Layer 5 of a small transformer language model trained on English Wikipedia (8 layers, counted from 0, width 96). Numbers have three digits each and are written without spaces.
Take only the direct path to the model's output, skipping the later layers: a vector added to the residual stream pushes a token's score in proportion to its dot product with that token's output vector.

Output vectors of the tokens that the questions are about. A number n stands for (n - 500) times 0.0056.
"end": 525355577564483439514139554613610427468577445574641501421462447544510393518613511333426348501505500610601398478453558489625604486573318587437401504533350462564568390609474514424445602509292515340626438563436508572496380517373555429509591781636561429461568461386710498477510560477666434642
"&": 316480563532493481449477531466400407443695252575578574621463578389572329675549416363495432454469509465424325629469478477465564654617492510604465761547656434455385569425560489440466581471451541471534374428294362472496393561472510804617605300698405290567366420578588591481629533552591602518
"up": 563282364607525488510297522621598383587690413470599398619493469487431257508526445686380502531616555557349378502459385520472614806448642502544515512484389432579521512439553482506668541445535506517474492353395507538498323600349453529745528477372452662332327361538558585536474549528658551521
"fer": 512410456560456424589451542522579502558612476552569343352603443407531561573576491444548628508415520585609331528537479613583456586695469430443552474359325335339508362320433343317578532346270568357497649599478405572488352445283317630748753705588332563697454522508596539507736518639602488416
"$": 748396449578556428735365459541588341405463511569651420562640480586494615583618410444334409489522490453402568458517448517508607680761370456416592536467466581617489542352390469361419501271578501401514456489415335448505451458291430595530805329534549336656329521761420587424538322718724439522
"ist": 595424633478522546360361544512564718341727422542490757644348478512434435561658356655480592554398573471499447530466675502661418562395586566508547388436257294511380443408487559470548678486511561633452398529458478621489255555421488399335562523440574449585449630449426225394516547475698562523
" she": 521410510598514431395395435652545673407465531451475511434462604445356476563457381285513551453515511649598546377521444596436550541530400644439435768379570625541640474467696543474681497436472500635376426496446527543466479418254507585535455500476508477534484466727485538413473488630446341474
"ood": 387437469625398355563369559669456514485521382699283462545473405386562332497568470277344514603345507694652529399613629570565401351720478529589564759709423529623490558536534429388577592533517716507445515615424458365514340538522400500406523476688344238519392354565626495504511547466716409418
"|---": 482420686616445429475442570534474517508580232455538436579473431619430706566741543405612402455471524495657539471596460515526581649579453404534466646337634497631310379347570483368591415503559610618491464491355380406476248464273409645631531505550447430478289373611511559507601614510524497509
" are": 422379624592464395464474534587537356456520460378425676416538551550422522441566531453497665510411489526533620344584523483465491625528409401404575675431515635665549468339348505431625543468276557605561440379531518513522586467324498490382570304574556538614506597581495472373582488543549375616
"ual": 463320665546438624373524586525262423425515285621608586749560478583709473387737543394327466518549545529588391356562418453443571513502401580612602308439638474505344489357651631517740725255594698456386703516470618425508215471407598590584806370489579319536506388460307751282416438602366344396
"way": 528478659548305276678429551481590329542654563649525411460452531663508354513596525528611589513276480803491393496535519538352561800528277380403338603622569612506642759292509476502666402271523567382455403594533413586512324351499590391474610499487473467580295380406581493355613337718422499543
" had": 504342688618516436499497485554449533371378469415365630330589409507459468511527545373582528520531454544503586422540553494518376773530448567429464615346438576530481478379425539446579548637494604598482464582552543455501423455384485628409521399532493548644506505610518594424469355541581362496
" by": 493508647624579464354229445441586448495532361533411479421556621692409586614511486483368556447421451483629473418490420416423448536502455571417540610617556447545414608348596541614542392588470541529448416445491400534476515540344530471500547419495509516609569510566437629510605452565574438515
"ome": 646525534582389370520457437530559596384481609541265291665500380587586286486604549341264636554392609452522538446504643452373547704659461424668465512557673530687593422426605448546493589597420554570325242403211549565521393546420559462459607449437562548635250355421561445330599236714668672620
".\n\n": 578430602535545452449461520611576399424457640433508550405662501603391484472401418535496462486480471433511475513532561496512457511446420614468542675432537432518456553487440446519537465586430642508504337493555457402500305518502530481494680425476555466523455514667472659441631501548482326507
"ely": 694424646592604454589494451657571610367307498754409665437353536440412358604671534295280615571438510722800383318574466589615403499588276553369470418503577445662506506510460621360466709360330477338509553346280336406500361592428540649477798470557460426536437652701551452284436557525534407524
"ment": 258380840502521561608469590544767438658678489638565458721502197561700640518563513268490480444381488771537486605513544616558235602431551594494463588203537340620599553169583570353583399236339498685474376435521721438500294423583415506640453445610393431498387241481416398432489707747498157600
"ion": 303625520452519590701337541599633432443502499559582782512423426433632440522770438468361581553623496571486315470521543449516488527563567518780352478278575370652355534323608530510591572557407445564438349546626508530527345256368398420462620437482458557444641229574554455374579472543594456447
"ith": 480652476605526363431486624402626556633492206569305401769305388562501475627494359395491586521298538628543622457531430601433352627384398472638435579573393621575652424472429317470389757636498749546480719415281230379490384555374525423365594597489575543661432454604540423464613577485562420569
"ical": 667526731463561562590569661707538520276631332738422567708394575560636521494571438246397646471338546593674531427534521554459513535458386514443436381640488177581474491148546534393599767429518623633347432572504465397489335619321265505507423388571334395489565539574461517338644440628493402438
"og": 420652571541552435436420592464391633422668551622431466696392357722428429648443409600484560583493485654488535409521498474653600569484463461533486464456448272583485283495457359365446694382648723589381370585530360358487429571441488458454540521587382514478416403567563347620432480570565627503
"own": 507537720402486494344317592495521313437641262753686471343561463429403274424558535313469650536577610656569465613559683455704531544487471621401571627646294416539433555374507693511692610579373608550382408615361562587506370493137464787463420417607402225338112423488407598574448586680572614495
"over": 601452376503570337680328504620431572299515250522396459462478466593357370511637489593399748567505500583550448552536463387434563715625554703590462663569484351656483373458462511362611437503353558524415476362548573522490439417495460454595580494577314390459486390460563553558512539602605488572
")\n": 546493464443462468439275587575361612591548634544474594555588464480443670585682294541539519557538571525580499286577375484534599504499423543458542535424688349364514627456432468457540309540293625526654524466324379562487437443271528537328484445452530380471357609590448467551734625728408511558
"ied": 569420629487553291595470598506557590505369491685498782486610587450405444588590379263430572517367517548561543688441390585497475388310534689651410486236226495474554553433455559378577722498406589405322314614508445518485401737432384702491531371677378502358333336391675603388601589601709470575
"ition": 599738668577467544656267542588591498526663392748484545362625468501670685524579416187349588448387543730389460319511401434458509543503460587553471641336569378471502377302547480419764630520321658583543547469530292551499106338537493526654409611493545526579532525465580243396475370645301452517
"hed": 524365456710600491463375598619469379398325385564507595469602493710630410452559473528456547540529462786451312330485459533536379649491444263368474493524548333546717427444501640480515572571430973516445563560311444553487413593299505647567480504610363453457488365407664404461553430619556275649

Output weights of attention head 1. The head adds the sum of these rows, row i times number i of z. A number n stands for (n - 500) times 0.00086.
o0: 210512647398342549412425683381475570446588538448714877670622390283493539639616451592372346449568374386548400548327385483571459498517516507596552535558596645544632560379708413354487446310702435689653393550593444268680698422513449441366417495530453509603349394596459353515589570466578228526
o1: 467682449531540535468640384336472523535405439589562606474433345577541662460587553437309405458334604508480288579642548611598644559409487492537540381567712531334325410661612398455308460287537393499478409509521442581272401613630536565681366554498514404455495435573371489644870587529400650397
o2: 536563411616435368517354372433495355564339540482592480621409444289321527400538331562553329373452602324393613616411586580464381489530581425412542678437467516541482508632730428578691531724431602699552397712532587603357721532593245558217557444540350364425554436598617466552588559490423533670
o3: 487596625579586355711809518473674507167420588291376485689729383678377539622393650424441706594530633469362537619514520368321613396521453588556638497496348481493478514588303651544520415316505461584381567719731627420227518527340461578621559336565338490502465411406431414443217374546583561348
o4: 356466700334418550561383596432668450499443616517330578441402567628685387510702512482466669528575461420566503494386410327561493407448437596563515513490542382566444473622524398396541353242431685538667535418694555387500395396552689318547692480594782634567417453488364386603476461507324498456
o5: 520560428311588534560746538540556660550488727507414577618678634421401462410594319533584511518420745464543565555342322239514444657655715483724602447514647238334534512453477494587438412482486214482536452212354693696381444555583402440512303470516583397504359552452534363530525491679436357463
o6: 716543385646512609496412522324505492567471488547554613654585481471567522537493417593519325346533372598541535387448493596445469313555461461508467817666415607735374385356701474456597687374528415550510531422507418379664300550470384509482358494596399647398646409550414544084518513496434496628
o7: 426433504494357647562528648402570644627563572480635554361471491447594362434537475363502368413605564515553249497739492492411566360646429511405563460543412450440557737734596478491597798459528315285543497405395494313271525495442567557523576775455552532630398364532494725335564367574293311548
o8: 555517472455438397394523497663513503272622646527606546417236734439277311666509492607457547409509417611513617502603344603630374176495471521451533537510602405526448341554383499494512511558648379570314489419420568589668512369551556545658577582581576595576528315499343647584549327533562347521
o9: 641734499539390559467744294532525681411332322655569578466460601415468503501468556500485671448497415473385424577582594487637350549431553425578435476430571566325381468352440315547450233416497393488510513477469499634739500599444530743442449385640391598475459398539619607602381358573778426454
o10: 482758439238452522513402509536506519443711528578607478488594478756656513669484566419641637374438754485439425430299699568420308345495414490545505551641343427475427600555622255466441540397335651457510580410451348508211598547591661467512423555445624381535535565363528538554582490420440522353
o11: 557740484487508619589498647756421386421524591637307492443656410550490509476463352628404285585568480406567417348782497428406535587677562427679554492560375646684492577570271508461453613309512480420563520379552374565468497455661520471530444349351633496421490432494414388387429411632514544359
o12: 167517714535528549364481369376508632561446280650511569634472348522711490627539389419654522475634403519611414723486380543491432732366500488564487369477426236663559467466570440600640258560371349533353618319775509384640618306441370550577444547688581457347534486429461437350624524364630601704
o13: 377451555473620652561385452417370550488592416527577230638333339474301644470679590521439424408474483602450636500549518423140796408495524505537548448434418397647581705366606676487280537552581459483463602617431431458319570557543469438502588511547481512625472563296489546433270538752545761454
o14: 503570628538574505680696490490644394652500573390668598457372398548627394451405466391398541565537262306496657477674462520519319423543400577373624732320493305473643480438705406533416343381526511527491243289451635184580564473633372450495443507562578437487502500651616709470677418556474534505
o15: 508687367323448588313709462445432368419385494500491620610514517452637470540563352632393201598394631518762530620453535499347609450614519792332489406541345502532597467671623399473271240335656622640625368583450394600778421541428335489624433467489381569429518381586445561472687462425557395641
o16: 670611685598565393244776353409717420307418414452194505530533554677654587368443619294459560623545500587608475467329511541676502512243635604536336561464664452571539299454564582487376713486524516433316602504752640319433617339561470367324411383498479518443442733502534475555288447501502737389
o17: 344492804570460537387214618517408577555716648278713400365339576518374574644719571597552412534503231322484680698743141333613493448129715450550603631774567533402467491581625403466244544494471464599441528469424487436281285514599578417405450518456532613433551493544385446476494544552455751516
o18: 547562568509580586540654471319389482520599493491374576530592502531553422545542411568550595423368596432732429441516505423423552482318455532471505492644665411585373577340586388417267592487650448525819598535422350412660545468407429648024486312599536420401620535525277546504777477562497468503
o19: 508448478452498557674640275702451472442426442485449417472616596627579339525438436449637515338537719577600416791741634531518458511553219555610399346466595599470657272671360381483471745548464487507576596444517468394223488454348604344331529385575577538526617566342424631583299394455599380512
o20: 174632471609283435456572516639524590553410513652403758563369532518245517584571445530448687413505382417375537359464382361366531560426448477720412575444271511622374464668409526535654593471293555312325546418531586620350656416607689550502263297614670600491559563513598624544830803546360338370
o21: 598557578520482587483535659446442352482327370443329605556434444462460313473696437520529561623803397464509543469532494599555571527412738617495572359391481618372479625690393359252655538363601545264541483483479676536556515484466519324393545512536506675394323524669576427536493638314344375592
o22: 305418474491386501431291517401479355633401444584568562517505570537639460462414624251619606525545536442473351604457352545585543632468405637498536608605433667546692510417465410495344537392492419522307331501526519724816474487420512508414662725577291494465550438501627492511552390547490469542
o23: 427663515557482619533513387392527408604409500655814643490393568576621428446419269430298468460544699366579401591481676697579519447702454331451687568451454414748457432900548451137362752615677342415429507489476488670314547673302571515293541469508539410543367371330506431564274678477452483311
o24: 510210509714525507353579280461532637438602604679487477397400662376551590489453456416338532381568557493645490709668459625476547482371614710363399472644424591494580443658333579442561526661316494576273567307542465709190574526662508374503524389399419573420506301525446562388515618566482475571
o25: 517637598458388512488394456665718494573424346454766504313437343533446381406506709565460513648415404704449252513439601469626487481524403655584581616358449666368638485319483347487395449470602342448278522439562575475621454416670610438490478524398497685460461588478760611726371390461399636377
o26: 453652474438475646358235533439645481571541501452442544616511621327555394681295486728602324401614645370610443367577190563605480639454463427541622542374496520649550439306472562549408495606605488449407528351688531607564427450469547499331467473406505452418375462473452386717651532470536587711
o27: 463435428477363404380364395595565626386710497431407462465766613605550414610507352585485442530686588425503482510346457482215640390498488458432557760455563555371515535742644349400244575478489502535393678643437256465351556569337589440784344372616461632354487595485465544556422661609642580534
o28: 428640597419495598468413457656701575503467482460506604579521533611493468710401391493627384297484657391553586493547376636557430442279457427533480502562431607410730422613560413464617446430271429255291319708582322391348434669318484458614483635734393440463540566636401681502634661211575538486
o29: 713522310436550481294577511357437664482514794637599423383448652474364291496580372242598592609746703661574592464520515561494434384546424661601693500503272396712530488572609494522506379401594531471492362465428628502218644459503678439369568494543447436693386412471260592529270457618306489407
o30: 337504492514528455526505460370324598588472362444591457676359511628398452582581558407614370424577673499410454627527523593495612687364540576566769540805468588517377333466368393482374665346252597382418457497409546538224584653372611377484539516583496389696274574501410523676612350342544633587
o31: 596641492440544501364615539466489364423694566595622277429554486552534259528421443469556386196366424473443723509743609429592367401307378567478731543591571476630540591578670333363468548536560298760337552366557474658104393349604707590581427640572407331489594459354517518593655305575727461493

Each question shows a token from some text and the vector z that the head gathered there. A number n stands for (n - 500) times 0.011.

"e": 482448500345665505605448772136294443491499307672678380528569624538572746629568392482737301752493
Which three tokens does it push up most, strongest first? "end", "ith", "ely"

"t": 437413411701495529527500755490399498725581582552502408630131604528403434598710384424551531524319
Pushed down most: "end"

"qu": 420441299566642526599485495423589472707431622585470486566411589484490577503396662496542477622514
Pushed down most: " had"

"-": 540538407554538382510412427606471381388451484510441602497363569454383539463420588662630446564630
Pushed down most: "ely"

"hn": 411536371559421360606591501324613407503407458418403562545438554395440555543682506460653555567477
Which of these tokens does it push up most? "end"

"v": 436500292355723537578351440498229434657350559598519375520411559504465522470638416493595461737464
Which of these tokens does it push up most? "ment"

"in": 576496414420579508504391617431428514449407481519499457548411476358406524493527488394522462540502
Which of these tokens does it push up most? "ist"

"s": 577456590577423419535504484494604531501277568547355438667418376467548505617409598423391607508501
Which two tokens does it push up most, strongest first? "$", "ood"

",": 617444390498476403694549622469398518478395531620519457388499507470496417542471657366601657480621
Which two tokens does it push up most, strongest first? " she", "ment"

".\n": 494504404508501328483526537498543429455342464540474570528363547486489450514457549551523516530544
Which of these tokens does it push up most? " by"

"f": 448422639295376378570315691206296751544507425572352233573443499290583703654482446438622394636320
Pushed down most: "ment"

" (": 633540368526481551592408499532478378532337486545362545518467527454470522490431506518531554592485
Which of these tokens does it push up most? "&"

" d": 525513440557542445554605457377495522371320618580491467505487440388543415479428581553529485555583
Which two tokens does it push up most, strongest first? ".\n\n", "$"

"ing": 535483393544391417554487553458475551542356517581459461549382403472621508524457590502497566477558
Which of these tokens does it push up most? "$"

" which": 659468474527438364514528486607406424582246645406611435456413561462433267390344554305540436420537
Which three tokens does it push up most, strongest first? "ment", " had", " are"

"\n": 519448350453579444525386522554409440444514511496461501488398575426410655466487422532609371571623
Which three tokens does it push up most, strongest first? "|---", "&", "og"

"c": 514445342519586557640353491356453446514405372521513421481510586463537520562635447521539592644560
Which of these tokens does it push up most? "over"

"n": 498274446349547462506414516367351370406463441569466314566481612403495498598564463503512435544438
Pushed down most: "og"

" for": 555523421538507442610567513383444533387336579493485507548520497421443415496515547452545434528537
Pushed down most: "own"

"m": 452462662473429311589416599295399630547329470496304427723095420491406670788508481350662449531358
Which of these tokens does it push up most? "ood"

" St": 486307407458631508535346513452467441473473504533491377570568510417531461580579462484499331458526
Which of these tokens does it push up most? " are"

"and": 455449491475488403539383545416351529551396440524349429582327491521505581607552503404552387510418
Pushed down most: "ome"

"a": 514538405510532415576593455377469481374309594526530484622455499395434466461505552488527436551536
Which two tokens does it push up most, strongest first? ".\n\n", "ical"

" M": 429484340404629512554470500346396360506346494474542488637419497426533657425628368496501319627412
Pushed down most: " she"

" b": 392394414663477514535413540489564494334389515599588422490599471493574372650416577555430574615576
Which of these tokens does it push up most? "ome"

"p": 339642375487600532405664518523482437623086479598547457368346445581340423578808462521695507493519
Pushed down most: "$"

" G": 549422400506510604617286547452425511394427393500441397438527534426599458431465419517638434431527
Pushed down most: "own"

"o": 461482344414483395584480334450472476463450584564616400605410530570523510495577538471539445552549
Which three tokens does it push up most, strongest first? "ith", "ical", "ely"

"d": 392621360457516609518633412426490533427349646451516374575492522507410566562523366431495477383692
Which three tokens does it push up most, strongest first? "ely", "ition", "ical"

"x": 538337433441535507540366596393458464512400432547482368588412491440486490568626423514458441599412
Which three tokens does it push up most, strongest first? " are", "hed", "over"

" D": 390405438628497426524382552467546435328416511633565383463589498417620451619448472534376570601566
Which two tokens does it push up most, strongest first? "ome", "over"

"ct": 456442494469534401712440395498549434461528440567528495462413457455424509510501417410417470574556
Which of these tokens does it push up most? "ition"

"i": 450538349482462381604614544330558408478393529458443533619453571355441595529656502401601460569464
Which two tokens does it push up most, strongest first? "end", "ely"

"re": 333369356496608533541452587303499307596444489568619591423498666596405552786856446571627602526576
Pushed down most: "$"

" E": 529525347456616400550285360611339416477539529532448473460447561468461596479427485477622344593609
Pushed down most: " she"

"el": 499513491530513418643527489401463499425314620489406472607537467394410480584562503361439504462508
Pushed down most: "og"

" R": 289307516591496452588365529493313476528453370449465420406428474413502496555629371500509539549575
Which of these tokens does it push up most? "over"

" In": 422399381568551494561336627496497426508435407531505437453456504422587480574507408535455497567545
Which of these tokens does it push up most? "over"

"at": 459487394408419356587480331396503477453420521530583377606331475566518479525622520465486474549545
Which of these tokens does it push up most? "ith"

" at": 464423428560508422560526545372527485384357561527524460584476433483521468548456523498457494480531
Which of these tokens does it push up most? ".\n\n"